Layer 2 of a small transformer language model trained on English Wikipedia (10 layers, counted from 0, width 128).
Take only the direct path to the model's output, skipping the later layers: a vector added to the residual stream pushes a token's score in proportion to its dot product with that token's output vector.

Output vectors of the tokens that the questions are about. A number n stands for (n - 500) times 0.0024.
"ame": 453,642,505,843,415,306,248,723,277,388,462,362,287,386,653,473,356,478,745,429,597,500,418,515,834,818,598,412,549,361,802,429,461,731,411,454,485,510,431,393,337,525,591,256,490,538,843,474,141,383,639,346,436,454,198,364,714,604,715,661,471,457,470,642,328,689,237,395,466,674,473,219,674,665,532,363,513,544,606,611,264,568,708,500,288,172,442,359,342,308,558,329,446,737,568,510,413,610,562,347,583,390,403,381,630,577,399,584,484,227,319,615,565,554,789,490,362,346,148,146,284,528,518,298,212,314,416,495
"ure": 720,697,550,547,574,394,706,547,411,403,418,359,466,545,660,552,466,427,596,710,585,573,639,584,527,598,516,290,488,500,525,497,542,508,550,483,251,393,330,524,507,980,434,349,480,289,833,443,274,511,796,377,613,604,504,363,164,410,646,595,437,525,586,620,555,490,513,463,655,607,478,496,709,684,347,384,360,627,515,457,592,729,630,390,270,619,551,351,265,500,364,459,460,735,577,621,485,400,513,561,562,657,363,279,619,558,508,482,498,262,300,744,361,707,766,516,476,630,507,120,490,694,430,426,342,634,301,638
"rom": 505,526,445,739,582,370,473,533,395,432,511,448,442,422,611,402,271,438,635,495,651,785,451,560,481,611,553,572,423,290,582,422,610,420,595,680,335,688,760,548,624,867,740,240,599,407,530,517,511,429,889,411,508,389,673,534,594,362,687,701,386,649,815,669,373,605,596,603,492,534,569,619,536,667,675,493,616,541,565,708,520,534,600,583,480,530,362,395,565,238,789,474,588,689,623,393,440,552,175,429,503,384,621,769,553,325,369,607,484,297,486,521,556,546,707,519,478,739,389,388,538,702,453,259,466,436,586,568
"at": 500,678,411,656,455,565,355,671,529,628,594,470,355,633,384,621,691,506,464,403,599,513,510,453,592,548,542,395,405,366,432,372,579,667,587,427,450,521,391,421,484,451,529,521,417,433,541,331,289,325,570,296,500,558,563,759,579,361,400,765,562,605,542,670,653,503,420,651,387,380,472,636,547,659,614,281,682,421,684,468,384,443,648,480,593,515,491,425,463,463,399,590,550,588,322,464,571,691,314,738,606,564,374,439,320,73,568,541,504,418,356,626,579,519,592,454,537,449,442,416,430,250,470,589,551,523,531,344
"ir": 379,516,478,444,515,415,601,483,485,442,329,579,434,586,581,500,422,670,610,449,674,602,751,621,374,811,666,617,459,222,434,449,549,489,472,419,242,518,428,467,363,279,478,565,398,459,385,484,393,537,718,310,504,262,532,785,554,474,672,709,572,569,538,727,648,518,263,552,549,430,525,564,769,599,625,509,672,521,427,448,549,509,436,440,412,564,720,568,636,576,580,409,333,693,469,427,316,654,374,613,548,497,655,500,541,543,341,506,494,496,614,631,514,573,733,258,368,581,494,557,318,306,719,393,638,392,513,507
" Team": 390,604,674,486,425,372,504,429,541,382,532,655,398,469,531,567,480,409,722,557,607,696,556,704,480,693,603,361,586,390,446,574,526,667,636,647,455,326,701,337,518,717,548,506,457,385,628,450,516,415,489,620,437,707,440,403,645,595,729,605,512,621,663,615,338,645,682,327,654,579,464,440,491,488,522,608,538,447,274,792,550,454,803,544,445,465,455,205,622,410,527,223,346,618,520,469,503,683,556,618,458,419,642,522,609,455,409,485,471,338,500,503,787,544,672,581,523,563,472,625,303,607,438,674,546,574,449,438
"e": 390,332,544,738,583,632,426,634,420,500,822,399,480,612,460,542,698,356,484,463,405,481,553,376,661,384,612,526,478,295,297,566,341,447,487,609,444,484,608,435,418,376,484,796,469,495,432,490,423,606,693,385,353,344,657,617,388,360,606,409,625,473,417,556,376,679,374,722,409,378,542,539,731,522,490,682,352,599,631,715,463,485,336,362,400,359,500,518,472,438,707,600,636,471,809,596,396,505,687,253,300,368,399,407,353,332,670,507,513,491,705,629,700,635,412,551,671,710,519,555,422,405,371,518,647,625,663,625
"rm": 780,381,725,364,389,481,413,384,251,652,188,592,544,516,509,248,568,663,527,375,738,655,661,473,453,838,611,573,500,276,738,419,466,504,291,545,341,672,690,514,504,544,443,403,509,505,623,107,524,329,887,255,513,287,488,408,442,409,866,883,387,386,710,776,676,566,432,409,619,483,457,306,763,728,511,496,478,360,189,665,763,462,691,552,496,448,558,500,608,390,652,553,382,598,455,478,568,655,423,317,475,450,735,646,491,428,718,589,478,363,446,496,489,453,567,599,329,401,425,401,322,468,441,539,185,305,430,527
"im": 508,542,425,676,459,344,252,601,280,421,507,530,426,545,558,621,508,579,478,504,509,659,579,651,515,412,493,530,610,370,460,550,618,718,630,227,532,635,380,465,474,651,693,567,503,265,592,537,395,285,824,436,608,291,676,509,443,422,461,591,645,448,511,648,476,542,380,320,408,661,353,382,623,684,564,646,406,452,647,528,564,662,402,438,488,461,654,463,709,505,573,453,561,623,542,489,481,478,296,494,309,314,348,431,460,593,439,531,503,430,162,497,560,746,709,608,496,438,595,611,483,352,513,344,418,391,603,457
"′": 560,790,715,466,434,337,628,239,169,158,797,515,491,529,436,107,338,468,617,680,922,838,596,399,361,506,546,206,771,229,691,374,406,746,106,639,652,348,230,423,373,729,505,447,642,611,872,446,287,532,824,693,505,622,454,281,361,296,756,708,256,685,438,385,390,570,441,718,651,601,523,229,535,605,580,585,544,525,437,615,616,687,944,193,597,735,408,243,825,397,463,339,567,746,491,516,609,627,334,414,327,470,483,629,597,403,250,431,455,337,215,445,541,556,696,881,512,361,270,296,333,693,506,607,350,396,720,234
"ified": 528,689,563,614,617,464,562,331,213,249,692,780,263,121,712,154,390,774,638,781,576,893,486,804,560,566,401,500,629,279,563,597,297,376,538,480,383,553,643,488,443,603,510,199,279,150,472,512,365,333,823,534,429,784,504,315,221,353,808,388,760,571,572,551,523,500,738,377,551,621,462,581,700,526,773,611,446,514,455,550,450,667,691,593,745,488,551,483,551,265,362,261,178,734,262,436,553,630,222,521,724,542,552,298,595,173,375,462,470,315,355,491,663,655,489,652,406,362,528,567,476,285,576,608,616,653,194,397
"ả": 646,746,570,592,514,304,267,348,371,328,496,677,410,464,544,383,209,535,535,603,789,792,559,681,482,835,653,633,531,547,504,478,418,678,263,589,281,234,684,335,315,571,679,541,280,364,789,489,448,519,791,483,436,500,596,237,469,267,740,561,403,530,760,585,409,467,594,378,647,672,339,436,732,654,835,582,637,424,372,783,381,742,792,440,357,500,500,240,534,357,488,223,304,862,626,491,441,797,424,451,431,346,747,374,666,301,259,612,466,253,515,588,658,830,607,474,401,549,426,515,420,593,437,535,371,658,580,473
"ed": 450,670,516,602,644,504,482,474,289,267,741,526,266,314,688,493,533,743,321,472,410,551,341,707,621,442,599,649,423,402,257,510,684,488,578,713,614,488,479,397,553,618,484,530,626,343,636,635,307,419,590,595,630,452,725,529,326,533,639,445,445,500,564,347,743,411,395,649,345,515,628,538,380,568,470,543,230,515,590,490,399,282,384,550,421,307,552,532,359,304,371,595,567,524,397,567,358,553,581,510,500,470,366,197,524,85,567,403,490,514,483,614,775,387,551,820,406,576,513,432,519,409,567,468,384,365,507,456
" of": 467,430,535,312,547,610,552,394,452,544,454,454,660,266,605,535,446,651,389,530,438,481,537,705,521,525,428,545,383,526,323,363,448,454,532,434,455,371,412,534,515,363,675,533,631,428,355,533,673,614,458,631,478,389,338,433,323,398,465,356,331,367,716,375,509,419,536,541,447,497,571,664,500,699,459,445,815,630,666,454,563,544,557,329,362,462,616,609,483,458,374,556,521,468,565,627,456,680,566,542,604,534,435,721,450,574,568,648,514,519,378,469,500,435,496,453,522,484,654,573,476,458,379,480,442,430,458,360
"ung": 651,569,620,606,508,480,552,458,384,366,486,645,392,398,705,500,504,764,258,447,684,741,432,572,457,606,711,300,490,650,480,646,678,424,401,576,343,291,567,325,338,873,395,468,543,388,697,410,455,436,743,488,456,534,371,656,596,400,482,581,474,477,428,625,376,322,508,294,378,687,418,515,684,503,572,249,529,550,435,544,526,583,581,493,403,468,540,343,526,456,391,389,604,717,563,477,381,627,492,293,475,351,636,460,423,378,518,543,502,341,461,747,664,603,802,651,509,580,585,717,500,466,455,553,439,446,300,413
"or": 478,653,454,491,496,590,571,608,500,617,637,406,323,382,601,622,645,594,500,275,486,509,504,284,427,651,637,528,457,412,712,449,675,488,597,344,382,576,612,306,562,671,618,429,559,258,595,425,489,651,828,390,593,327,554,626,631,685,584,583,278,615,466,688,692,513,239,431,588,544,587,578,697,773,782,529,633,595,447,456,682,561,560,301,413,642,644,584,417,595,574,479,520,547,471,419,493,403,445,480,749,373,386,276,563,284,377,557,505,342,343,678,732,451,665,751,504,345,515,553,626,346,643,585,627,569,553,392
"–": 552,641,407,360,592,521,444,500,413,563,663,564,507,369,483,394,449,460,572,356,575,473,394,354,730,570,475,354,472,356,623,410,539,590,541,512,562,443,375,486,444,567,696,356,519,542,413,464,521,493,459,688,409,426,512,371,548,600,649,518,645,380,593,353,586,457,457,520,508,318,405,414,444,523,478,278,524,427,401,496,517,486,550,500,443,498,348,424,404,511,467,531,406,528,646,452,536,503,590,404,535,567,482,576,547,506,503,420,470,471,515,664,515,605,377,442,506,483,553,534,469,607,497,606,338,280,458,466
"ous": 665,393,625,482,683,505,401,618,199,323,618,589,356,398,773,532,473,579,396,521,408,663,595,595,585,556,822,401,607,260,422,534,523,331,386,907,590,576,429,606,464,377,527,492,201,372,552,235,442,473,850,665,169,613,342,418,658,446,538,466,469,519,513,468,457,608,381,573,397,224,449,548,654,524,546,218,591,423,714,830,339,483,791,603,285,564,626,364,332,418,349,417,423,699,678,329,459,854,509,372,544,181,529,898,472,330,530,614,509,325,382,543,575,429,836,575,281,345,507,558,314,446,549,440,709,488,685,364
"&": 582,453,528,677,463,263,362,437,197,417,493,448,405,396,605,387,439,699,624,603,638,797,485,440,470,639,550,255,622,680,596,431,635,589,596,589,278,595,508,494,261,782,381,359,554,362,785,469,456,398,674,540,550,572,556,408,542,409,679,784,472,510,671,420,511,431,597,371,603,481,312,488,400,493,616,655,443,561,300,649,801,754,586,485,373,610,444,421,569,370,370,448,186,618,681,560,303,871,415,466,258,398,546,411,614,448,466,605,458,400,535,622,526,529,737,589,329,464,529,356,311,369,428,514,489,293,639,532
"ull": 531,706,683,459,422,529,644,478,458,284,559,353,375,250,670,486,495,575,539,358,738,614,642,433,432,583,617,249,408,438,378,338,619,365,418,806,325,228,431,513,273,665,512,342,515,302,742,523,364,553,772,390,394,394,568,424,558,434,472,788,396,450,702,651,389,578,512,514,575,392,384,553,680,489,629,540,576,522,414,716,669,682,615,553,288,470,380,296,544,587,431,343,284,740,408,488,394,708,218,524,590,312,521,633,504,454,407,380,483,375,473,671,596,558,609,492,385,551,371,466,448,500,472,486,319,423,449,161
" km": 796,553,764,405,433,294,421,532,348,444,475,689,522,493,420,480,428,543,473,602,672,681,493,668,381,687,452,517,352,473,497,613,590,573,104,735,621,470,603,367,452,641,406,487,577,650,500,396,232,639,616,562,489,618,444,338,513,495,702,568,513,555,696,513,579,491,662,469,406,696,430,459,720,517,548,320,423,446,562,549,661,588,782,514,538,481,244,210,549,312,694,455,492,631,545,314,500,633,241,474,351,353,488,649,745,377,450,550,446,374,424,417,515,917,703,578,337,469,491,346,343,431,468,591,543,537,437,489
"wi": 721,523,695,529,489,303,324,466,422,460,446,712,246,356,606,571,367,583,482,820,522,576,510,653,386,414,489,281,768,587,626,551,589,493,568,445,656,583,496,533,347,635,486,635,476,271,407,509,453,596,641,446,634,281,554,651,494,535,742,703,378,394,489,519,545,485,378,425,542,531,640,486,471,683,546,408,485,375,523,565,503,811,521,431,491,305,300,500,702,420,561,500,465,656,665,402,379,535,500,394,419,414,488,500,712,331,335,812,501,496,554,490,551,542,441,390,496,709,359,619,482,533,360,574,479,402,582,313
"es": 527,380,571,699,608,661,551,574,255,685,522,751,385,597,661,535,382,252,436,575,471,435,370,532,582,433,307,617,622,468,390,428,466,528,583,674,548,583,413,539,489,525,579,641,515,229,356,320,405,353,738,540,542,440,573,481,395,260,539,333,491,640,376,308,428,497,484,664,645,466,660,446,794,615,814,500,231,534,489,797,470,451,492,329,390,547,517,555,248,490,756,539,551,529,812,612,611,567,723,401,382,459,268,250,341,401,557,559,500,413,431,524,848,479,435,741,617,536,413,624,350,438,447,578,440,450,674,560

Each question shows what one neuron of this layer's MLP adds at an activation of 1. A number n stands for (n - 500) times 0.0016.

n41: 449,492,481,435,465,629,511,364,461,519,565,487,453,600,380,484,473,474,438,404,364,623,752,534,575,540,442,451,523,553,608,521,442,563,619,441,579,579,666,476,569,479,565,489,618,418,620,450,530,480,523,615,444,537,398,569,544,531,438,543,445,357,418,535,498,424,571,318,594,488,341,579,580,628,453,375,621,590,603,464,677,347,541,518,595,452,415,435,495,480,491,526,538,819,440,503,465,317,445,444,552,476,468,638,323,579,349,564,262,398,578,609,305,513,527,535,536,740,505,450,647,613,513,502,570,486,452,589
Pushed up most: "rom"

n284: 442,483,478,453,400,385,712,609,722,481,617,355,438,438,439,352,641,489,414,447,527,453,344,562,403,451,549,480,382,537,511,505,443,593,530,524,458,508,456,475,489,594,514,422,513,362,508,597,492,638,592,380,614,522,365,424,659,338,481,447,333,672,264,396,548,528,611,478,545,362,477,370,440,557,463,474,371,604,559,480,414,636,571,516,563,541,557,561,525,497,526,491,544,371,525,474,541,378,615,652,402,391,465,682,603,489,590,478,146,539,557,661,573,523,615,355,425,459,540,443,455,646,450,442,590,526,387,452
Pushed up most: "ure"

n17: 468,568,548,468,515,725,466,521,633,528,624,603,406,571,396,461,444,458,567,489,485,649,486,418,357,395,469,379,473,600,508,591,482,513,562,433,365,565,580,437,535,421,436,477,637,518,364,400,464,610,594,523,553,508,565,772,658,476,557,558,539,391,595,564,493,646,337,415,372,539,450,523,413,351,589,476,639,631,500,595,527,477,412,366,451,505,556,511,459,407,492,617,572,537,484,535,477,490,583,543,596,498,626,453,560,565,521,281,680,421,423,513,526,486,549,564,609,519,468,500,629,509,513,554,655,414,427,437
Pushed up most: "or"

n237: 392,516,508,671,495,553,487,364,560,525,487,485,579,534,690,636,449,535,505,417,424,530,466,485,561,432,502,537,615,603,577,488,596,573,590,472,374,337,417,674,591,452,435,485,451,381,515,623,554,580,591,459,568,475,518,454,375,515,334,561,587,592,387,525,640,536,547,417,559,494,420,553,561,661,450,546,521,495,440,605,554,516,439,520,459,420,595,492,414,519,541,322,588,590,652,665,469,382,597,553,428,450,470,585,293,460,644,431,426,524,375,588,539,543,299,475,612,415,532,608,497,604,477,545,388,368,341,606
Pushed up most: "es"

n39: 622,594,467,539,343,442,289,453,368,358,413,397,554,468,488,556,518,583,519,374,256,598,619,530,449,616,514,365,571,719,577,491,551,459,478,396,445,384,534,469,627,608,323,623,491,406,703,623,417,539,420,543,536,691,409,555,393,637,378,493,393,453,578,284,537,432,497,428,473,543,516,337,580,550,434,416,442,588,620,382,389,384,447,566,395,549,560,278,503,497,284,513,478,584,600,449,577,509,398,423,226,372,793,466,455,497,375,427,500,307,436,680,309,563,650,581,565,451,526,555,503,514,512,517,607,613,574,405
Pushed up most: "ung"

n274: 327,510,553,503,554,423,600,461,379,465,440,392,426,450,516,495,536,577,562,522,400,492,560,372,465,554,474,481,400,683,492,495,490,516,451,441,478,468,596,465,444,319,602,520,441,523,548,523,593,532,444,577,307,434,384,524,466,583,396,580,246,637,442,372,540,552,492,533,634,486,489,540,597,419,466,343,760,625,490,380,608,399,564,437,503,609,525,549,403,469,546,519,666,426,471,444,582,544,502,548,468,545,384,481,460,399,629,554,348,298,401,482,369,510,424,430,463,558,404,543,397,381,446,505,520,729,305,540
Which of these tokens does it push down most? "im"

n240: 465,574,494,386,500,315,528,397,284,464,646,586,586,713,457,500,371,494,547,552,506,538,390,427,273,437,525,341,450,689,521,503,553,528,554,585,588,491,261,405,447,526,550,647,313,648,530,506,340,547,519,282,530,476,586,569,556,409,596,455,404,571,529,451,533,648,512,662,454,435,366,497,805,637,325,588,528,541,601,525,391,409,662,377,584,551,599,491,646,405,617,439,561,520,301,622,566,520,450,519,480,564,600,577,403,524,426,587,239,568,500,518,346,671,515,447,433,545,417,382,429,639,485,492,611,323,532,469
Which two tokens does it push up most, strongest first? "′", " km"

n292: 578,450,434,429,582,448,444,498,568,488,512,460,680,574,367,477,537,368,391,415,615,411,475,500,472,622,509,541,580,347,505,574,386,503,386,524,500,395,557,531,396,625,536,476,410,534,593,519,254,570,452,488,541,502,553,533,519,491,414,407,538,402,539,609,518,460,505,396,512,454,592,362,407,417,530,534,508,553,468,583,481,572,473,627,493,554,568,518,471,553,461,608,535,378,505,600,631,370,443,698,605,538,325,618,573,430,525,532,821,650,580,465,528,422,490,400,550,423,370,569,426,567,522,445,707,523,495,579
Pushed up most: "at"

n28: 513,390,599,385,469,500,521,458,430,523,562,606,534,471,469,558,528,570,516,359,646,549,606,588,516,530,545,549,379,391,526,485,419,410,472,666,468,476,492,427,634,579,532,553,618,548,360,588,469,411,414,426,609,464,553,390,550,512,692,345,421,395,291,536,653,536,604,319,525,651,599,369,474,586,653,392,538,486,387,574,502,621,550,638,407,471,596,481,449,548,581,448,469,487,621,572,539,536,450,390,579,415,359,512,497,404,542,626,347,549,553,445,445,510,581,415,443,541,431,466,545,593,288,467,541,341,346,468
Which of these tokens does it push down most? "at"

n301: 581,635,450,577,582,410,525,524,654,479,792,583,559,475,490,566,442,512,548,308,483,528,468,455,590,546,529,476,553,512,435,565,664,399,515,458,454,511,536,467,448,553,609,469,477,422,438,535,628,540,529,536,376,538,458,548,579,557,365,407,453,594,458,271,482,454,563,467,567,469,460,590,288,461,569,399,497,543,586,387,550,466,456,523,471,636,471,540,326,502,647,446,566,534,520,633,548,393,547,558,546,568,386,602,552,602,539,401,637,460,447,398,562,513,500,453,467,487,528,475,386,603,483,453,337,599,665,495
Pushed up most: "–"

n11: 422,500,539,452,571,391,564,500,484,594,521,627,366,389,489,597,550,552,513,442,510,421,493,385,500,526,452,434,424,532,444,434,482,540,494,455,418,492,569,488,455,507,452,534,522,541,480,534,521,517,556,405,353,428,544,557,495,533,512,507,491,431,464,491,519,415,431,567,522,507,483,443,408,513,498,483,500,563,413,475,451,767,525,550,548,533,536,396,377,398,493,434,540,395,511,455,529,520,473,541,564,546,329,489,502,429,290,463,555,406,481,521,377,427,407,371,408,407,671,390,538,392,479,546,539,544,480,628
Pushed up most: "or"

n232: 625,648,519,471,538,505,410,568,464,490,438,577,479,521,429,434,517,444,455,494,407,495,407,535,514,441,560,481,448,537,457,556,591,594,471,524,513,599,466,567,512,464,536,358,484,481,593,420,534,436,487,473,507,412,547,518,539,513,495,458,428,442,543,533,540,488,519,498,581,426,507,570,482,487,551,469,546,562,551,496,360,437,526,558,428,500,472,566,542,462,576,462,604,556,545,447,437,466,568,447,398,482,540,528,530,532,435,527,494,435,470,524,476,486,507,481,488,500,590,521,544,575,509,546,537,417,383,653
Pushed up most: "rom"

n174: 418,497,575,500,700,540,648,531,548,461,532,598,632,538,341,543,492,739,689,367,534,569,442,602,573,624,510,538,552,681,653,497,588,433,410,534,468,485,429,615,446,491,434,495,548,358,601,590,513,533,554,477,428,567,396,490,480,460,343,593,446,480,638,514,570,558,471,451,503,509,304,577,560,537,382,522,530,512,480,503,385,347,410,615,429,490,483,486,378,502,326,397,492,459,623,350,476,451,539,246,384,508,559,603,436,384,650,628,639,528,484,638,532,559,516,526,391,430,573,507,511,485,579,430,581,494,630,535
Which three tokens does it push up most, strongest first? "ous", "ung", "&"

n64: 360,367,580,497,300,500,532,418,401,570,479,470,513,495,511,574,450,515,404,551,360,373,700,487,468,585,680,452,456,397,434,621,552,535,615,551,552,438,374,497,413,540,456,546,445,505,552,436,479,566,545,619,371,485,532,552,503,349,394,632,379,401,434,667,391,505,555,439,515,682,522,546,518,435,463,657,579,432,600,481,629,599,528,627,537,591,357,442,482,622,569,408,463,500,516,497,388,507,466,538,618,535,343,526,508,495,420,620,332,540,503,518,540,585,348,474,634,744,633,517,683,409,453,543,409,566,406,411
Pushed up most: "ull"

n297: 656,495,433,522,413,600,604,426,535,531,522,392,354,418,500,515,543,411,399,321,560,334,417,432,473,470,437,586,412,542,447,567,581,552,461,516,477,475,500,473,644,458,434,512,417,486,493,613,476,440,609,469,476,571,515,569,424,537,493,619,456,454,552,614,355,570,549,397,491,461,537,507,382,560,559,553,505,502,410,275,379,290,565,526,469,446,595,596,536,513,323,580,395,334,365,422,519,491,525,603,599,526,665,518,561,420,473,404,436,417,617,357,389,395,618,366,516,420,435,433,614,495,495,564,464,609,576,493
Which three tokens does it push up most, strongest first? "at", "or", "ed"

n227: 622,738,406,500,636,473,303,534,666,607,642,448,547,508,500,492,625,652,559,453,414,494,536,373,674,375,538,522,409,528,530,435,636,478,350,589,556,600,366,262,356,405,412,558,404,431,543,616,609,330,512,548,548,545,633,474,318,562,382,628,408,459,484,594,500,549,412,466,518,556,503,535,630,518,503,466,517,517,609,513,528,592,351,471,429,564,399,455,583,470,486,538,598,433,588,427,497,344,350,711,443,655,369,448,580,529,550,451,469,574,469,505,439,492,624,482,607,355,526,459,469,454,641,440,522,560,397,623
Which of these tokens does it push down most? " Team"

n228: 487,539,431,546,462,498,561,471,602,494,560,514,517,502,423,448,470,463,489,502,490,502,493,541,509,609,525,610,482,476,472,512,494,444,485,512,494,488,562,505,477,444,482,483,498,467,556,500,506,504,463,496,448,435,470,410,596,400,508,523,333,446,517,475,465,394,523,678,633,482,369,425,471,466,580,431,456,601,429,657,504,610,427,473,530,663,488,418,565,642,522,414,498,629,621,296,565,462,512,557,344,504,584,517,701,668,683,574,481,588,456,468,474,595,541,463,537,582,526,478,493,448,398,504,519,544,524,433
Pushed up most: "ả"

n178: 407,591,228,593,367,573,428,563,475,407,489,510,511,467,617,426,398,469,593,483,564,446,473,513,489,591,388,517,421,428,462,425,463,693,568,471,645,462,367,385,640,530,463,513,528,349,370,482,605,441,523,382,511,288,324,679,412,582,529,373,436,523,524,509,445,694,571,576,432,424,531,482,503,450,682,542,506,553,523,503,415,415,680,380,511,546,574,415,535,503,404,385,465,577,607,461,570,543,617,494,402,505,523,547,497,503,555,597,588,458,584,554,643,568,431,347,495,376,515,387,813,506,468,515,476,356,542,547
Which of these tokens does it push down most? " km"

n242: 659,541,468,332,471,594,541,632,448,437,672,543,497,569,449,611,561,567,341,520,585,458,408,542,569,444,705,442,411,566,505,546,461,454,479,468,487,298,476,665,647,515,581,800,492,424,432,435,463,497,500,495,547,574,456,528,538,495,528,529,656,520,510,549,562,585,637,510,456,503,461,382,615,425,525,416,417,459,483,513,640,433,466,443,511,508,616,335,537,495,405,440,602,354,418,292,556,631,641,406,446,544,594,551,689,641,413,593,560,478,281,497,535,500,527,579,428,463,490,567,404,428,436,530,556,634,654,451
Pushed up most: "ous"

n7: 442,548,420,487,466,616,337,502,529,525,531,508,426,540,477,537,442,344,430,593,517,503,574,364,376,614,464,442,538,509,548,420,656,568,609,476,616,437,542,594,595,622,354,625,431,571,481,302,545,605,551,417,582,492,599,558,479,635,347,503,406,708,565,755,312,497,346,353,398,497,468,525,430,419,366,436,401,335,653,520,511,444,443,551,377,479,555,573,445,539,456,396,413,496,494,436,353,547,485,529,497,616,354,531,462,644,625,633,735,632,589,349,432,482,409,451,495,381,524,508,332,506,620,602,588,517,547,446
Pushed up most: "at"

n93: 563,447,452,497,563,655,564,390,507,543,514,505,564,265,558,445,508,371,545,427,578,569,437,465,477,414,624,383,491,565,571,497,736,500,481,518,611,472,505,460,390,617,457,420,531,436,484,532,525,611,506,379,202,487,581,503,467,585,539,500,458,428,487,297,377,555,604,628,563,491,559,516,522,379,508,400,823,502,454,516,632,479,444,439,527,533,562,451,608,543,572,494,442,680,214,494,427,500,535,404,521,431,573,405,433,503,428,370,442,374,379,525,456,644,425,482,390,480,518,447,603,429,516,648,465,337,612,447
Pushed up most: "ull"

n172: 523,378,535,656,500,525,536,591,447,624,486,425,567,410,519,561,402,460,415,427,430,384,415,441,604,288,444,642,480,503,596,563,634,402,377,595,379,381,456,672,489,557,509,575,406,368,252,625,497,568,441,457,503,565,620,342,592,440,613,544,570,642,519,303,351,489,497,444,682,503,455,479,618,532,525,443,534,439,589,454,448,548,509,595,361,495,545,446,476,437,557,654,500,461,486,596,658,438,553,446,406,381,453,320,495,521,455,323,349,302,477,417,575,475,458,527,748,433,518,452,503,602,536,402,481,534,506,559
Pushed up most: "es"

n279: 312,387,298,412,563,451,550,607,533,427,454,514,587,520,532,416,443,461,545,552,461,524,431,436,532,482,410,469,420,562,557,560,469,526,509,484,374,347,597,545,617,453,557,675,619,458,573,528,412,524,353,446,609,483,352,443,602,632,437,460,398,443,378,629,729,386,362,628,379,642,518,494,704,749,366,539,536,584,542,548,603,338,665,340,548,511,605,569,463,590,351,500,732,378,523,391,432,516,453,503,508,500,582,617,458,623,599,559,525,594,509,529,616,545,497,500,321,683,489,590,640,308,528,453,438,396,425,506
Pushed up most: " of"

n149: 469,539,335,587,627,428,575,379,401,517,470,352,437,434,375,372,456,551,592,538,602,301,653,574,473,485,334,436,371,512,647,452,549,602,465,663,447,422,347,596,497,519,454,279,346,445,491,543,368,420,519,253,425,358,416,522,538,589,557,670,563,425,380,497,489,650,414,437,661,589,491,684,490,440,569,611,479,526,273,496,531,389,481,372,380,663,618,555,651,396,383,347,358,355,467,439,368,436,508,524,556,440,648,438,503,500,464,430,515,510,436,577,587,500,685,391,693,371,450,563,434,483,512,562,497,549,556,443
Pushed up most: "ir"

n273: 424,350,491,536,616,505,340,459,260,520,584,269,618,450,561,629,327,626,500,398,443,683,407,449,515,591,532,555,322,405,445,508,440,317,465,396,470,495,390,546,630,437,358,624,475,503,509,579,474,431,587,546,463,540,320,629,632,533,422,522,429,500,520,516,524,454,529,556,314,431,533,262,566,575,494,488,518,445,524,559,467,482,516,556,436,438,494,388,357,554,436,580,459,672,597,641,463,560,468,665,567,433,308,677,483,650,370,351,402,562,434,459,680,444,388,361,553,345,641,484,420,471,506,524,509,482,388,773
Pushed up most: "ous"

n12: 471,594,544,558,446,477,350,505,346,376,475,572,494,491,472,343,534,568,550,485,467,494,572,434,636,562,630,533,444,468,458,627,613,572,407,574,503,540,395,734,354,389,400,434,267,384,572,492,576,597,421,547,436,503,434,564,573,561,343,313,601,699,563,470,599,475,293,500,514,451,387,602,369,467,520,473,602,439,521,638,599,582,376,571,534,569,558,535,447,505,603,551,540,529,443,468,450,463,679,585,594,424,352,420,718,657,443,573,422,563,465,268,466,518,434,475,465,575,642,589,474,665,657,448,687,453,594,589
Pushed up most: "ous"

n187: 247,296,476,407,433,551,368,586,529,522,560,436,637,477,547,565,500,421,446,553,336,597,681,433,352,433,473,419,564,541,493,574,483,477,606,481,430,547,572,431,565,533,585,621,495,505,519,365,517,487,513,681,510,541,578,526,446,448,567,439,611,505,618,537,530,572,348,478,521,476,480,379,517,575,475,461,685,540,456,589,531,525,590,500,418,486,538,446,603,447,601,553,375,320,495,521,522,449,493,523,384,462,474,491,313,471,503,620,553,441,556,615,298,553,425,554,517,529,316,454,705,461,468,473,446,430,443,467
Pushed up most: "e"

n226: 633,464,461,505,665,607,540,532,360,597,403,651,554,477,609,426,412,574,489,382,515,593,454,464,570,537,494,630,605,529,502,669,483,484,540,519,510,465,529,300,558,440,525,457,661,550,519,459,533,615,498,452,489,539,469,481,519,444,519,498,426,421,598,408,553,553,575,506,525,424,564,472,550,419,504,525,491,492,475,550,590,483,495,583,425,467,402,659,498,539,447,414,476,366,567,546,614,481,461,356,538,606,554,480,565,519,551,489,693,581,486,465,426,549,540,603,441,462,443,461,493,310,535,518,568,328,618,491
Pushed up most: "rm"

n246: 461,495,401,549,508,427,482,487,582,443,437,593,618,523,492,396,405,515,625,387,632,468,425,520,402,447,444,514,487,492,477,290,594,513,523,426,365,599,490,618,458,536,697,512,605,433,572,534,412,458,400,403,441,401,388,479,432,310,440,427,551,502,551,559,486,535,389,505,565,563,599,446,377,600,398,434,534,489,530,548,612,570,344,544,427,439,607,484,473,535,479,511,500,588,467,422,535,401,468,565,267,342,376,372,532,446,528,325,661,649,331,525,541,484,531,486,379,562,438,638,392,469,530,518,453,463,687,531
Pushed up most: "im"

n108: 410,582,321,565,589,422,470,409,820,302,443,619,491,488,437,443,604,500,389,420,573,356,540,578,353,425,470,578,550,472,616,491,497,579,467,464,377,436,443,527,532,301,429,477,446,506,611,419,657,481,567,418,596,319,367,596,555,553,574,545,682,483,468,644,514,542,353,376,394,487,564,500,561,465,576,652,426,457,317,322,410,489,592,693,354,500,587,603,453,541,550,453,539,103,431,488,681,570,508,602,523,414,497,495,602,465,669,538,519,437,522,383,312,409,313,387,403,465,497,519,664,530,607,276,450,506,469,451
Pushed up most: "ir"

n84: 317,436,506,428,679,391,468,459,451,537,445,533,353,409,462,468,595,492,347,568,534,701,468,497,298,512,417,613,320,595,621,699,514,538,543,444,562,484,497,451,590,405,476,539,547,520,690,508,486,563,587,400,480,466,459,448,637,481,533,669,303,334,436,460,553,353,494,576,431,597,435,641,490,602,526,681,311,479,503,603,361,540,528,617,465,611,672,389,537,548,594,433,280,257,509,530,609,505,439,557,679,330,414,479,427,416,544,471,543,595,530,636,576,390,383,478,408,408,613,597,594,461,474,378,594,389,409,473
Pushed up most: "or"

n63: 515,465,500,452,414,666,455,419,490,478,663,729,543,384,510,413,446,552,518,500,549,492,429,541,490,639,548,337,408,556,475,547,620,563,552,372,537,509,384,561,680,616,421,514,465,408,558,428,534,457,495,575,560,527,507,493,333,509,543,526,392,616,371,423,529,439,614,493,391,540,391,622,598,542,425,438,462,551,678,441,593,447,589,638,399,537,457,536,585,484,518,380,542,573,458,447,625,590,450,648,460,491,463,531,555,428,365,432,475,410,513,470,368,445,565,639,469,539,591,601,505,580,586,403,427,428,415,535
Which of these tokens does it push down most? "e"